Layer 4 of a small transformer language model trained on English Wikipedia (11 layers, counted from 0, width 128).
A neuron adds its activation times its output weights to the MLP's output. To switch it off is to set its activation to zero at one token and run the rest of the model.

Output weights of the MLP neurons that the questions are about. A number n stands for n times 0.0014.
n10: -36 81 247 -97 100 126 151 6 -75 60 168 -3 72 -6 106 -227 185 17 3 130 -98 -49 86 -170 234 -125 114 39 -19 187 31 -16 40 50 6 -95 6 -180 79 -61 88 -137 69 -31 -68 -20 65 102 -18 215 7 115 -59 -29 -197 83 -232 -60 -19 45 50 -14 4 54 36 -157 133 -48 -20 -56 43 63 -34 255 88 31 -24 -37 13 23 -18 7 241 86 29 -145 71 135 279 92 -62 163 64 -24 96 63 -243 -245 -33 184 83 46 17 -113 87 -83 -4 7 -79 17 -95 81 -27 -17 142 -138 81 -109 -192 200 219 -33 -193 -62 10 -213 62 143
n35: -16 52 -19 -94 97 48 -41 -127 -24 -65 -96 0 -3 -178 46 30 70 19 139 37 73 -76 107 25 150 61 -37 103 40 -51 174 -281 -91 -74 94 66 -3 114 146 164 184 174 -141 40 -92 -38 -87 -44 200 168 157 16 -91 -79 -128 -124 -124 -61 3 51 49 -33 -12 163 56 -156 -86 -57 -76 -13 56 -22 380 26 138 102 -56 52 165 -16 -3 150 -131 59 -12 108 0 10 185 36 -221 -90 45 -218 74 3 -17 125 -10 57 67 -51 -144 123 -55 -34 14 -41 150 -147 36 13 -63 -121 33 -6 -91 -106 150 103 -188 -209 154 6 148 21 248 165
n60: 7 153 -54 4 -32 7 -117 53 -36 220 -49 37 128 4 91 -233 113 -56 -33 117 154 -4 123 -54 65 212 4 107 -118 -44 177 142 307 274 44 -109 -75 138 -116 -36 -241 84 -206 53 53 -282 -104 -74 164 154 -47 -157 4 -145 17 46 -4 -129 -11 66 -265 -122 -118 -82 47 -53 42 -27 55 150 108 121 220 -72 -137 -49 79 -38 -118 -171 159 45 -92 -158 64 4 35 73 -143 -118 -139 -152 85 -62 7 -109 156 268 224 -7 -11 -85 88 -27 22 35 236 -22 123 -37 182 22 -140 211 -41 80 40 -13 23 188 -156 -59 262 -24 -370 59 19 68
n97: 90 -126 -7 19 81 60 -107 -55 183 -137 82 -140 127 -33 -128 147 329 65 155 104 -14 34 -49 26 -70 210 -176 73 -36 97 79 25 65 -114 79 -100 55 24 135 -73 -135 115 -25 140 8 213 -166 219 175 -161 -96 49 -4 -33 74 8 31 -117 40 59 4 70 19 118 -125 -31 132 4 -15 -244 -176 -244 -117 -4 325 -212 27 27 -40 -353 52 -8 -75 162 69 -97 -269 -110 -158 117 -71 49 -179 -173 30 -244 74 -58 -90 60 -82 -79 -53 74 -91 91 113 -67 130 -276 -105 -203 193 96 -127 79 -44 40 39 -27 -82 151 151 84 -205 85 -70 345
n106: 163 38 19 -61 44 258 4 66 57 349 -133 160 -209 59 -125 96 -170 199 -259 48 -4 105 -61 -92 67 305 -87 155 51 30 -158 -84 12 202 94 -155 81 233 -37 18 -186 -4 25 -86 -78 286 36 44 0 -235 -7 154 8 -75 162 20 165 -99 -144 -163 58 -188 19 -338 67 -51 145 -236 7 68 -45 -117 -144 -19 -74 -124 62 151 11 -94 98 -35 241 29 29 203 28 -39 -151 0 107 -103 -176 71 -182 -123 70 -47 8 -26 59 -4 -45 -24 -4 99 166 -30 39 -27 -27 -126 152 93 124 105 -316 -37 -75 -12 55 27 106 239 36 -166 -149 97
n229: 24 16 -51 -20 -174 -40 -101 38 -13 -100 -82 -119 -22 -104 -159 197 139 172 32 -59 215 -8 116 146 -284 229 19 135 8 -63 120 42 -20 228 113 20 250 128 -78 -27 28 -362 -131 -90 -273 -59 71 -59 -159 -58 -78 138 -54 102 55 -58 -137 -76 174 -121 -80 115 161 221 -19 -205 -65 -178 184 91 -65 -40 -46 -94 -58 -122 -186 194 -31 -149 -55 -315 36 -290 -119 161 123 107 304 -238 141 -52 16 58 -56 -27 57 171 20 -118 74 -32 131 62 -136 95 110 105 79 162 -151 222 -57 49 138 -150 -148 173 337 -190 -131 4 -56 4 58 204 139 86
n242: 118 62 44 -66 24 86 116 -82 -184 0 143 -73 -22 -99 -8 4 -124 -291 33 236 -247 24 48 -181 173 186 62 -138 -59 257 55 78 -306 -4 56 -17 130 81 -84 141 108 101 -134 -176 46 -36 -8 -4 82 -83 -32 -60 171 -64 -53 110 -99 188 8 239 128 21 80 231 -75 42 -38 -178 277 16 -40 105 262 -212 -183 71 298 -41 146 140 -179 50 137 -253 -252 113 -195 178 -85 -130 13 323 -152 -38 45 39 4 146 16 24 38 459 -33 101 -196 -238 148 -108 -47 -25 -63 -28 -121 154 -62 -57 -36 54 190 -4 -218 33 -49 -53 -208 39 -105 -104
n254: -138 -17 162 -76 164 10 -66 113 -26 188 192 -35 131 44 39 15 245 -122 -135 299 0 -58 -223 147 0 72 -7 -151 -27 -245 -40 66 -84 166 133 81 7 172 168 27 -7 -75 95 124 216 -106 -26 117 175 -20 -71 -58 207 -149 -106 32 98 -87 74 -18 77 -86 4 -84 141 -103 139 21 -140 93 150 -144 40 -11 105 -155 -21 -263 101 0 190 88 -14 -4 57 55 -29 97 87 46 -79 -42 -66 -29 -62 -161 -124 -39 -55 -106 -11 -207 55 -122 -59 18 70 17 -201 -203 -131 7 170 25 46 51 128 3 -104 39 57 159 166 -16 -155 236 -89 -266
n276: 109 61 35 110 129 44 -68 -35 95 224 -282 89 196 -223 -21 237 44 20 218 47 -214 -4 -139 136 63 144 -115 -12 -206 -76 -46 155 -37 8 173 94 -140 -101 26 -256 218 -17 -146 178 298 96 -30 68 -85 -277 -67 -20 -255 -119 4 130 -139 -28 -204 30 -20 -25 74 65 75 -241 17 130 238 84 -4 144 111 -33 75 136 -94 16 -51 40 -74 8 -60 -177 -70 32 -257 59 93 -166 -67 65 53 -76 -72 334 -266 -37 24 -52 13 209 -28 196 73 72 -60 119 -193 49 -95 -4 -87 280 160 -256 35 -97 -38 -151 -124 -129 16 -119 -114 266 -91 285
n284: 99 -194 0 -244 25 -85 -318 39 261 208 19 254 4 -50 -79 -54 349 81 -258 -23 -49 116 -103 7 8 55 11 4 -39 269 -165 -159 90 181 202 19 124 -111 -279 -202 7 119 4 143 83 157 -103 19 4 -82 65 -40 -263 25 -154 -11 41 -251 75 89 -215 -209 0 -26 65 83 23 240 83 29 -139 128 -97 41 -126 45 120 -213 132 -58 -17 56 120 -126 46 109 106 31 135 114 8 -174 130 103 -33 101 -49 -49 121 -4 46 26 143 46 33 -38 -129 -252 -103 -67 -30 -198 8 26 131 58 130 101 -57 80 0 -66 -7 -75 58 43 -53 -68
n314: -51 -47 -58 76 82 -148 62 8 127 234 373 -38 -91 261 52 35 -5 -157 17 -58 -48 8 136 130 39 121 -100 86 -73 108 13 150 -154 -123 -58 -197 130 210 46 -158 -133 205 55 -69 4 -167 -201 22 71 -102 -132 -17 4 -79 129 -167 187 68 -98 -27 72 -139 -98 4 62 69 186 127 -199 -84 -32 4 -43 -108 -416 26 47 13 -106 104 301 248 79 -240 -90 108 -219 -22 -221 252 62 119 -119 -88 84 28 22 151 13 -125 22 71 -126 74 -254 303 -130 256 -88 77 -182 -350 259 189 -168 29 214 67 -192 -162 199 -13 -97 -16 216 58 117 -147
n341: 8 174 35 -302 -62 -52 249 193 -13 -186 8 -164 39 -66 -86 51 -26 -12 52 -203 -106 111 -86 -74 -70 44 233 58 35 -63 -50 -146 37 129 231 224 58 225 69 -170 -253 -56 -184 -8 160 -67 -56 76 42 -15 149 214 -80 24 89 -8 101 181 234 172 -49 -25 59 -219 308 239 62 104 -12 16 -13 -52 32 -20 -51 102 -122 167 16 -264 -231 138 -64 241 -217 111 -21 -42 -210 309 17 64 -105 96 -60 -53 16 0 426 20 137 104 -116 4 12 58 -30 43 54 203 86 78 -74 33 180 -139 12 18 -215 75 -235 96 132 -74 84 171 -91 86
n478: 65 -136 -209 85 11 15 -4 55 21 97 51 -69 310 85 -185 -109 -221 -123 -80 149 -25 -57 -173 374 -265 -49 44 70 155 223 135 136 4 -15 -42 -8 81 -271 21 -221 59 46 -84 -141 231 -87 -111 36 -48 215 101 170 16 -68 -139 44 66 61 -71 293 -205 83 -183 -4 48 -256 28 131 -158 205 -104 118 -136 -31 -19 8 -86 51 -215 181 84 -159 156 135 159 -155 183 -87 80 -20 -32 -4 -181 -92 -225 -62 -122 55 27 193 -16 107 103 -99 46 -248 -53 -101 -60 12 71 -142 -59 43 -305 -49 105 -54 44 36 83 -65 50 103 64 -57 -83 -24
n485: -4 32 -38 7 96 46 -141 -187 -19 21 -65 -28 95 260 -196 390 -39 135 -142 -358 87 42 -103 -34 -59 42 199 -250 -55 -136 -121 -20 -237 -4 -58 65 -72 206 257 119 -4 180 89 163 76 -109 -96 -97 -22 -51 -197 -115 22 -83 -49 33 -50 -14 -83 33 82 -51 0 82 -21 116 196 191 63 -56 252 -4 28 -148 62 76 14 305 -55 21 139 205 -42 0 41 -10 49 -81 -67 22 -125 -142 11 -4 18 87 -113 -7 -126 -7 15 215 -14 241 113 4 90 -107 121 11 83 -97 76 76 -159 -140 -194 35 -29 15 -200 -106 -74 -20 -66 -38 0 -134
n495: 37 -219 122 -47 -36 -101 28 23 167 78 198 -148 138 176 -62 14 77 -166 -189 -89 6 -97 -167 -26 45 57 116 -78 -55 -47 -35 169 -222 27 -68 110 -33 -112 33 39 -179 208 78 -93 131 53 145 -167 -25 121 -106 63 4 10 -3 -25 -245 -34 105 -67 -228 -160 54 -44 197 -42 205 140 13 74 88 77 12 -17 -53 141 -21 65 -128 -33 108 -68 97 -36 -23 -27 -39 56 14 -17 -84 -328 -119 -81 37 -71 -49 21 -47 -77 164 91 61 -63 -27 -130 212 119 -95 -171 -138 -26 -69 -131 155 214 -188 114 63 59 114 -128 101 87 -134 -248 -56 104
n509: 202 -21 68 -55 -12 -109 -166 38 238 18 -184 21 0 67 -68 29 13 55 -76 6 37 129 -72 -82 -97 -15 40 76 70 51 3 -122 123 -109 -8 -74 41 28 -13 6 -157 10 13 -22 62 75 -62 -10 -160 117 237 42 -67 128 51 -104 128 12 174 38 309 31 15 162 9 -31 6 -141 -140 -138 88 124 -10 -210 249 -68 -108 0 -3 -33 -25 -65 75 -39 141 27 -29 60 -54 62 -9 146 18 35 -79 127 93 -12 45 -81 144 3 -103 -22 -36 -139 171 -154 104 -71 53 83 -81 124 -37 -90 178 -48 -25 166 -59 -257 -73 -160 -82 48 -150 -56

Each question names a token from some text and the token that comes next. It shows the activations a of the neurons there, in the order above. A number n stands for n times 0.0077.

Then comes g, the gradient of the next token's log-probability with respect to the MLP's output, scaled to length 1. A neuron's effect is roughly proportional to its activation times (output weights . g). A number n stands for n times 0.00077.

"ep", then "al"
a: -20 -11 -8 -8 -18 -3 -6 -3 214 193 -20 269 -17 287 68 -17
g: 49 -108 -224 147 40 -99 189 38 -16 -110 164 121 -120 3 120 23 284 243 -7 -61 4 -219 91 -12 -58 62 5 53 -38 108 149 -60 -159 -84 -8 133 -207 10 40 -16 103 -194 35 -155 -79 -20 -16 31 96 -114 114 -140 153 58 -66 105 10 155 -98 -111 -6 -152 99 125 98 -208 -75 95 10 -121 -78 14 61 330 12 -14 124 84 -101 -224 -70 -115 -203 -30 19 -56 -202 -31 -21 -30 -14 58 -176 14 -170 70 24 131 66 168 -88 -96 -109 -17 -17 -174 -149 141 174 312 0 50 -45 159 4 -166 -9 -1 132 -87 89 41 68 -96 34 63 -50 -8
Switching off which neuron hurts the next token most? n276

",", then " are"
a: 16 -3 365 -20 -1 -6 -2 -21 -2 -4 -10 -1 -14 -19 -1 83
g: -87 157 -95 158 28 -48 -64 72 17 5 -199 -159 3 -97 237 -135 -39 12 -60 9 -61 -131 117 46 65 -104 207 -33 23 -67 -137 -116 133 59 -141 102 -25 102 64 94 150 -46 127 -331 114 -187 71 0 169 -59 -38 214 -236 224 97 -181 88 -117 -121 178 -70 -54 -82 -47 20 49 22 24 51 -9 12 -130 -225 -227 -11 65 -51 159 80 126 -65 -55 158 -62 -33 177 -26 21 -143 -1 -20 117 44 40 112 48 -227 241 100 5 14 149 128 122 -120 39 18 -105 -38 -9 -23 92 85 17 46 -131 -13 45 101 11 35 -40 -30 -34 4 -76 -405 -41
Which neuron, switched off, raises the next token's probability most? n60

"r", then "ar"
a: -16 109 13 -17 -20 -9 -21 -12 0 -5 -19 -1 -10 37 -13 2
g: 87 -139 128 -101 -95 -160 68 -88 -149 14 -13 53 -48 63 74 39 -55 75 36 42 249 167 103 217 46 119 60 -184 52 -65 24 92 125 -96 120 161 -36 -100 -13 -45 -121 -10 133 -85 56 111 149 -94 -251 -53 -55 -219 -13 -88 112 2 -331 123 -52 80 133 -42 -133 -169 125 -24 11 -40 14 -177 -75 -18 114 -186 80 -97 138 72 208 21 2 129 -133 282 23 0 -2 93 -223 -86 -116 64 -143 -33 133 -58 136 -51 150 -10 52 -143 19 149 68 14 18 -83 216 -6 -154 -72 -72 -117 158 -153 -89 -139 -84 37 83 -145 -73 64 -110 103 210 -81
Switching off which neuron hurts the next token most? n35

" E", then "l"
a: -3 258 -7 -4 -1 -18 -1 -9 -17 -21 -9 -6 -12 -21 -16 -20
g: -76 -33 54 -314 -33 -183 -212 -62 84 31 -170 233 139 79 7 -26 107 57 138 26 6 0 232 -160 118 -137 -52 -83 -79 107 256 112 200 -151 -85 -158 81 -212 33 -129 90 -145 -29 -105 -58 -149 53 227 152 185 111 7 -72 101 33 19 -87 -16 -153 161 11 -46 131 -25 100 -34 39 29 0 -74 -48 134 144 -74 -8 -253 132 -53 135 34 -106 -41 -196 36 -60 -106 -55 -133 101 38 -155 219 26 61 18 179 -48 82 -149 96 -298 -132 36 -36 94 -22 48 82 -11 5 -3 -16 -66 4 95 66 -53 69 170 123 -62 -145 54 -105 118 -54 -70 -47
Switching off which neuron hurts the next token most? n35

"o", then " p"
a: -1 -11 -9 -6 -20 -12 -1 -2 -12 -8 140 -3 -17 42 -5 -4
g: -117 -36 74 2 68 57 86 234 86 131 -49 -188 29 -222 13 -36 -42 43 -127 -250 36 -78 161 -62 198 93 -82 -4 -44 -59 23 208 179 -18 -173 82 -39 53 185 -7 55 -55 259 -20 45 -106 122 106 3 -127 127 77 129 6 62 -35 -212 37 -272 -16 6 -25 226 69 -44 156 23 48 99 85 3 -94 -257 -173 -205 62 87 -167 65 106 88 5 -52 -162 104 -146 -183 -46 63 133 -5 -157 -360 -132 36 -4 28 97 146 85 -47 57 -32 34 -161 -127 -38 21 -34 -136 -58 -21 -158 105 100 146 40 120 -58 -81 9 18 -8 -95 96 151 -62 12
Switching off which neuron hurts the next token most? n314

"og", then "==="
a: -1 -21 -11 -21 -14 271 151 -21 -3 -15 -7 -1 -20 -17 -19 27
g: 305 12 -5 -9 -92 115 87 287 176 -63 -141 31 16 -94 -27 75 120 -231 -21 1 84 -78 93 26 -145 138 -206 55 -5 -1 -29 -43 165 -45 16 106 6 47 -185 -36 47 -45 94 -31 -8 40 74 74 -311 -21 -116 -12 -9 -102 134 -80 -170 -90 96 77 -132 152 -15 97 -155 -7 81 103 11 -124 107 -66 6 6 -24 6 26 48 -224 -46 -51 -65 -145 43 157 -128 16 -213 -180 -98 158 -144 -64 -79 24 217 -369 2 95 207 127 90 -113 -89 212 -119 115 -17 -90 -54 -23 -13 -63 -15 130 94 46 36 -220 44 64 202 26 90 178 18 3 -33
Switching off which neuron hurts the next token most? n229

"I", then "F"
a: -10 -19 -20 -5 38 -21 106 -12 -4 -1 -4 -20 -4 -21 -21 0
g: -63 -67 -45 76 37 -77 6 -70 97 -52 24 -98 -109 183 -217 -198 -157 24 114 -113 -36 199 -107 227 69 54 -137 5 56 170 -137 -26 158 71 90 58 -164 32 -40 133 187 120 57 -112 40 137 80 192 -206 -11 -81 -27 76 -55 95 116 124 -200 62 61 -117 -194 87 -47 69 100 -15 51 217 -37 76 33 65 66 146 19 48 50 -141 -9 -228 33 61 -123 -50 50 124 -69 33 244 13 -46 126 56 -32 -103 26 59 30 -130 -253 -30 17 -26 -163 -255 -82 18 -153 147 -187 -25 31 225 -152 31 63 -43 63 -78 -242 5 108 -130 -79 227 -52 -156
Switching off which neuron hurts the next token most? n242

"5", then "–"
a: -3 -10 -3 -3 0 -6 -1 89 -6 -7 -1 -1 -4 -5 68 61
g: 149 92 -20 -16 -1 44 32 -76 161 91 -145 4 30 197 188 159 37 150 52 -30 120 137 -51 -121 141 74 -53 -319 -70 -150 -60 97 18 -28 -129 260 140 181 -224 190 66 -176 -117 211 143 15 -87 -194 60 2 89 19 78 -19 -97 -16 130 77 7 -27 -66 28 -14 -53 172 -88 136 -4 82 -4 -122 -125 -22 47 -178 83 -33 21 -68 -86 156 -12 -48 -38 -200 -130 -99 37 213 -30 99 -68 -64 25 143 -96 -58 -105 279 5 9 -287 -152 12 -130 -21 -172 -209 7 60 -18 -199 80 -44 129 94 -55 -154 -89 10 -47 22 36 50 -135 -15 167 -80
Switching off which neuron hurts the next token most? n254

" U", then "1"
a: -10 87 -1 -4 -3 -19 -7 -21 -19 -10 -16 -21 -9 69 -20 -7
g: 130 29 73 149 -54 -137 -109 87 63 -120 -116 4 -25 -41 -9 72 -113 -15 94 55 -311 -46 -85 -75 -125 121 -61 -155 -125 84 87 -4 53 80 53 116 -55 -29 -154 70 -127 -95 136 -51 153 -192 86 -134 189 23 -227 -54 -33 -20 -5 128 -3 -62 53 -144 -36 -117 90 124 -111 86 84 271 115 -195 -92 70 49 56 67 61 -47 -153 16 136 -103 157 6 -205 88 159 -130 58 -175 162 -8 -123 179 -76 -141 146 -213 -188 -30 -3 270 155 -4 1 96 -111 55 37 328 99 -61 -76 -90 -4 100 -145 -117 78 93 -19 -52 29 -10 -10 -15 251 -2 17
Which neuron, switched off, raises the next token's probability most? n276

"r", then "ö"
a: -10 49 -21 -13 -20 0 -6 0 -7 -18 0 -5 -16 -13 205 116
g: -123 63 319 -44 46 -52 -1 32 -68 65 221 19 -13 -70 134 -207 279 18 -168 -201 -79 -141 -66 -39 -227 -79 52 0 75 -102 -93 -36 85 77 36 93 37 106 -72 -17 72 4 51 102 55 71 54 70 -62 -47 -73 105 -35 93 -40 -126 207 150 257 139 -210 -127 -83 -139 77 -69 -235 -30 -183 -126 10 -28 33 108 144 -270 65 -85 44 -38 19 61 47 -105 -15 -249 -146 52 -4 105 -95 38 -158 -118 126 23 74 107 9 3 -105 -31 162 -15 182 41 6 -147 -100 98 17 -30 -70 112 227 8 297 -29 -35 171 -151 76 -147 65 -79 -49 35 -49
Switching off which neuron hurts the next token most? n509

" d", then "or"
a: -20 108 -6 -21 -8 -9 -8 -21 -17 -7 -4 -7 1 -14 -5 -13
g: -81 -89 -17 185 -104 10 184 32 -26 290 -57 127 -230 199 240 -32 17 50 -101 20 -16 -101 200 -6 -9 -14 50 -63 -16 33 -76 108 -45 -261 -76 -182 14 -211 -71 -43 -49 21 -119 -227 33 -89 87 -40 36 -119 -207 -8 -85 14 -41 117 137 25 -76 -46 170 87 -60 -278 59 -120 81 -86 12 -7 -19 -78 12 -16 -72 48 149 131 188 146 -146 86 284 -62 -50 139 -141 158 173 -259 -178 21 -9 -1 -5 -43 154 160 110 15 -1 161 73 -128 -14 -77 -68 6 -15 -105 141 120 -46 62 28 166 -66 -71 207 4 -45 49 -31 -129 -25 69 -18 -196
Which neuron, switched off, raises the next token's probability most? n35

"ch", then " c"
a: -14 -15 -5 -1 0 -21 -13 -2 -2 24 -11 -1 -1 94 -2 -17
g: -39 -181 -73 -84 -72 -72 -205 -5 136 -124 106 -165 -10 -2 50 128 -48 -19 109 -151 -45 -171 -3 106 135 -118 212 -387 90 -59 -20 68 128 190 -52 58 74 -84 -85 -83 -20 -20 331 108 -80 131 139 158 -106 -113 28 60 180 -92 -5 -32 -150 97 142 195 32 58 215 66 -5 115 56 71 -9 -229 115 62 -65 -51 -94 -58 336 -32 -64 -84 -163 186 -182 -2 42 -111 -42 -36 -20 -142 41 -22 -149 -62 37 -21 -48 44 68 -94 92 42 -75 98 -106 -29 65 -2 -49 -48 -51 -104 -28 54 246 60 87 -16 39 -15 -87 -130 -77 240 -125 71 41 -142
Switching off which neuron hurts the next token most? n485

"3", then " |"
a: -1 -13 -12 -1 -1 -3 -4 -21 -8 56 -6 -7 -2 -5 284 158
g: -30 176 79 4 30 42 73 48 120 148 101 28 -48 -74 -80 122 -74 43 144 -243 102 168 169 -68 54 -89 -7 25 -216 -71 -62 -203 -36 -205 -27 18 -13 137 -12 80 23 -59 117 89 -109 -138 -2 -17 -89 -65 -26 52 -8 22 122 -136 39 -83 -66 -19 -99 -100 121 79 219 161 206 180 -44 28 -35 -121 -102 -39 9 -38 68 -46 11 -91 83 -54 -218 -40 -94 121 -205 -36 107 -163 -120 -71 -118 8 148 17 -111 210 62 130 167 -130 -40 0 25 -8 -283 -127 -293 -67 149 90 -52 118 271 59 -209 10 59 -21 191 158 142 90 -28 50 -252 -98
Which neuron, switched off, raises the next token's probability most? n509

" |", then " W"
a: -21 92 -6 -5 -1 -15 62 -20 0 -2 -6 262 -9 83 -21 -21
g: 241 -134 -34 -53 119 63 159 -4 59 -42 107 -15 138 106 67 -146 105 70 113 -100 -64 16 81 21 -114 71 6 173 46 20 -103 89 -27 103 -77 -48 9 74 -6 -60 -55 -116 -32 -144 54 -17 79 -223 146 0 -12 117 87 -236 -315 70 -84 -136 114 -137 -117 119 -91 -35 0 221 -132 72 54 27 0 171 27 -284 -73 32 -124 -24 -15 -80 196 -29 36 -54 -165 57 100 12 -284 135 152 146 -121 35 -23 16 -140 -251 57 207 92 -130 -63 188 -125 -37 -147 320 32 -58 116 -46 29 39 175 109 -8 82 -5 -188 -100 31 -64 -6 -41 -137 -106 30
Switching off which neuron hurts the next token most? n341

" g", then "if"
a: -21 98 -15 -12 -3 -18 -15 1 -7 -21 -17 -21 61 -21 -13 -21
g: 27 117 228 -23 54 -76 66 -203 48 -80 -49 -133 -67 -156 9 -56 1 88 57 57 38 249 -150 -105 21 16 -100 40 0 33 113 88 116 118 176 -112 178 -121 -80 158 -24 -20 42 154 -14 -182 -160 -126 31 147 9 -84 13 -19 86 -93 -54 103 -124 -198 -70 15 93 69 242 -63 106 55 -174 126 61 -36 -162 106 -221 -69 -41 -22 -73 -50 -98 82 192 -104 -258 145 211 86 43 249 280 88 -72 90 -68 -170 120 28 -53 -214 -130 -152 -66 -31 -171 4 -40 206 -60 76 129 -120 59 -177 22 68 -136 66 -3 -13 82 -66 -112 -32 -121 -10 139 41
Which neuron, switched off, raises the next token's probability most? n478

"her", then "s"
a: -9 -9 -17 -1 -1 476 -1 -2 -2 -10 -21 -11 -2 -19 -7 -11
g: -98 224 179 -58 -67 -38 -117 -111 -47 -172 41 73 -4 -9 -180 -76 -79 -20 164 -53 112 21 -345 24 2 -79 -32 -98 78 -213 -150 -42 -3 16 26 1 42 -9 124 -76 -66 13 15 136 -14 -164 -11 316 8 11 188 -78 138 93 27 238 57 99 12 -227 193 53 20 -88 177 -45 -449 138 -53 -77 -154 11 69 -175 -167 -31 -103 157 52 -33 -36 -153 0 -51 -117 -58 118 47 -32 50 32 -46 19 157 66 65 107 60 -57 78 -119 -6 52 -57 186 96 -33 20 -21 88 12 21 -6 273 -102 75 30 167 146 -24 -110 -162 -18 -56 73 -68 -81 133
Switching off which neuron hurts the next token most? n229

"or", then "'"
a: 61 -16 -9 -6 -4 131 22 -5 -4 -2 103 -3 -9 64 0 -6
g: 2 104 -205 -47 26 9 108 -6 11 5 56 -69 60 15 54 -16 69 199 -54 63 -87 144 -115 24 -103 -132 -6 -9 58 98 -86 -88 -55 133 23 70 73 -68 241 96 27 -65 -80 -46 -19 117 125 24 252 149 263 -22 118 92 -220 -3 -25 -45 5 -176 -76 -109 -91 18 80 64 88 -99 -115 -138 -42 173 46 103 122 -205 -121 46 -17 73 30 -54 68 -18 -24 -204 -35 -36 217 246 75 -1 -34 -52 -191 26 -77 12 249 -157 -133 148 107 -115 -43 -31 15 20 -113 217 1 4 250 -153 109 -220 -218 -88 -80 26 -24 -85 -28 -180 -231 -284 93 129
Switching off which neuron hurts the next token most? n10

" wh", then "o"
a: -14 -14 128 -19 -2 -15 0 -2 -7 -18 -18 -7 -12 -10 -2 -17
g: -95 -77 96 27 -98 -245 150 -75 79 189 -33 0 -168 246 67 13 116 -46 -170 -22 139 -16 84 69 20 -177 49 124 75 -175 -2 67 -78 58 83 31 89 8 -153 47 -85 22 167 108 53 -121 -83 98 -68 -226 1 27 44 66 5 -74 5 3 -1 17 20 283 -119 -56 -199 81 96 81 -3 -137 78 229 -141 -163 -9 -95 97 -14 147 77 -156 43 -130 205 53 -90 21 149 18 248 24 -67 166 -250 66 117 -106 -100 77 -76 66 -68 -29 -7 -24 -135 48 -24 168 -103 -16 -198 -5 -27 -269 56 -27 62 -181 -11 151 -279 105 182 -22 82 -153 -61
Which neuron, switched off, raises the next token's probability most? n60

" ", then "2"
a: -20 -21 -14 -2 -3 -1 -8 -7 -4 246 -2 -3 95 -4 -13 -11
g: 43 -191 -51 -88 62 111 -70 -94 -96 119 -72 139 48 -29 -117 170 1 -92 -173 -135 -201 123 147 287 -124 210 201 -10 -44 61 -65 -154 -9 91 100 1 -51 31 28 101 125 34 157 181 -10 192 196 -22 116 -121 91 107 -219 -255 92 -31 6 -76 77 -185 159 27 103 198 -79 -14 16 -169 -25 -86 -72 173 -115 -100 41 -178 77 -34 -120 84 28 77 -18 -134 -75 45 -34 86 68 52 -68 -283 62 61 41 -55 -86 134 -145 -161 61 -45 208 -18 -63 -171 -99 120 -175 -11 -77 -86 59 -97 44 -141 59 -5 -85 210 45 -109 212 25 -81 24 28 22
Switching off which neuron hurts the next token most? n284

"h", then "i"
a: -21 -4 218 -14 -3 -8 48 -19 -10 0 -15 -13 -18 -20 0 -19
g: -121 113 136 -91 76 -38 -384 -168 1 -55 -301 41 133 -147 89 -67 225 293 35 -31 -17 61 -48 -125 -210 -89 7 -129 145 42 51 17 60 -81 -22 -146 -47 -17 -151 -137 -135 8 -28 4 -120 239 105 -72 86 51 -105 72 67 -15 157 19 -25 1 62 -1 -46 -272 -250 -88 10 -119 134 -49 26 61 95 81 64 19 115 -84 105 -99 -128 -68 144 -47 292 -93 -87 -79 45 -76 34 -190 -13 102 94 130 191 -54 26 -48 58 -14 60 41 -21 16 60 44 -6 -83 3 224 229 75 -224 -38 58 74 -34 -48 82 168 66 5 -68 140 0 7 97 -124
Which neuron, switched off, raises the next token's probability most? n242

"0", then " ("
a: -1 -19 -21 -1 -8 -4 -6 37 -13 -5 -21 -6 -3 -1 -21 373
g: -131 12 121 -77 87 -66 -40 -30 -40 -34 88 108 228 -48 255 48 -61 138 -84 -12 -2 183 177 12 -218 -27 107 -79 -116 -320 126 -60 -147 -106 90 -63 -27 61 -109 25 -109 -67 184 134 76 -168 54 -30 -32 24 -95 69 -140 -8 -80 114 128 -111 144 -14 -122 93 32 285 125 -93 53 -206 -61 -115 75 39 96 -37 37 62 -2 -106 36 9 10 9 53 -234 10 -106 73 118 200 31 130 -34 -328 37 23 2 223 86 -228 -128 42 11 90 -69 -192 -38 -22 -27 91 26 88 -224 -25 60 42 143 70 -232 107 61 -52 -170 114 -126 -121 70 97 -5
Switching off which neuron hurts the next token most? n509

"P", then "S"
a: -2 -21 -21 -14 -21 -1 -14 -21 -7 -21 -1 235 0 -16 8 -19
g: 31 -253 -188 -26 -154 -142 -5 88 -36 195 67 121 -138 76 76 -67 -49 23 19 -25 -9 -35 -58 -154 -80 155 -7 153 38 142 -24 -7 -79 9 -128 -53 77 72 5 -105 10 107 -271 -237 -19 64 1 -142 -186 114 -19 235 165 93 -343 -63 30 -73 52 -30 -162 9 38 -37 -33 -74 -57 72 -5 31 -22 83 124 -76 -92 -56 50 152 15 -53 157 -10 215 42 27 45 46 -184 31 -68 -57 -52 198 -159 -13 -22 -206 306 -9 172 -96 -8 -127 -42 -21 22 83 100 -80 44 76 133 42 326 42 44 69 103 -242 5 58 -17 51 4 112 -238 203 -29
Which neuron, switched off, raises the next token's probability most? n341

"2", then "0"
a: -1 -21 -13 -1 -3 -13 -3 -20 -8 53 -3 -5 -1 -13 300 147
g: 12 -76 54 79 41 -255 26 100 -45 61 118 150 152 40 -62 -228 -106 -1 -55 165 -222 -118 -93 -80 118 15 45 34 157 103 88 53 -74 -40 -8 26 -24 -42 244 -66 -213 -29 -257 129 -75 111 -4 74 -158 55 -181 93 -112 -282 -92 -176 49 44 -89 -99 152 -117 -257 3 202 -66 61 -31 39 17 103 70 40 87 -153 14 174 242 -33 -61 -12 -42 85 39 93 21 91 20 -5 -34 66 115 -76 71 -178 -40 2 -2 -17 -103 94 99 342 42 19 12 126 -41 151 147 -53 -147 -154 51 -34 123 53 -174 -5 1 -76 8 -195 87 18 -156 183 -179
Switching off which neuron hurts the next token most? n495

"d", then "en"
a: -18 47 -3 23 -21 -9 -3 -6 -5 -4 -7 -19 224 -1 -8 -13
g: 139 -116 62 -53 51 10 -23 -114 56 -149 -108 65 72 -41 10 -39 35 -113 154 130 143 134 -40 71 -8 -210 80 -88 114 100 76 36 -155 -98 170 -84 -21 -246 133 -21 66 -28 50 -66 -28 48 -24 -179 -14 -3 -34 -287 -17 100 87 -164 -157 -65 -25 70 -100 -192 -157 5 169 -131 -124 13 92 -141 7 295 165 -47 208 108 -184 -187 -141 49 23 -123 -87 222 71 -49 -69 -216 -43 84 -128 -7 -43 149 -50 257 45 -83 28 118 -57 119 117 -40 133 107 -42 123 6 78 -72 63 -147 -192 201 -12 2 69 -97 53 -16 -75 271 -125 32 112 -8 139
Switching off which neuron hurts the next token most? n478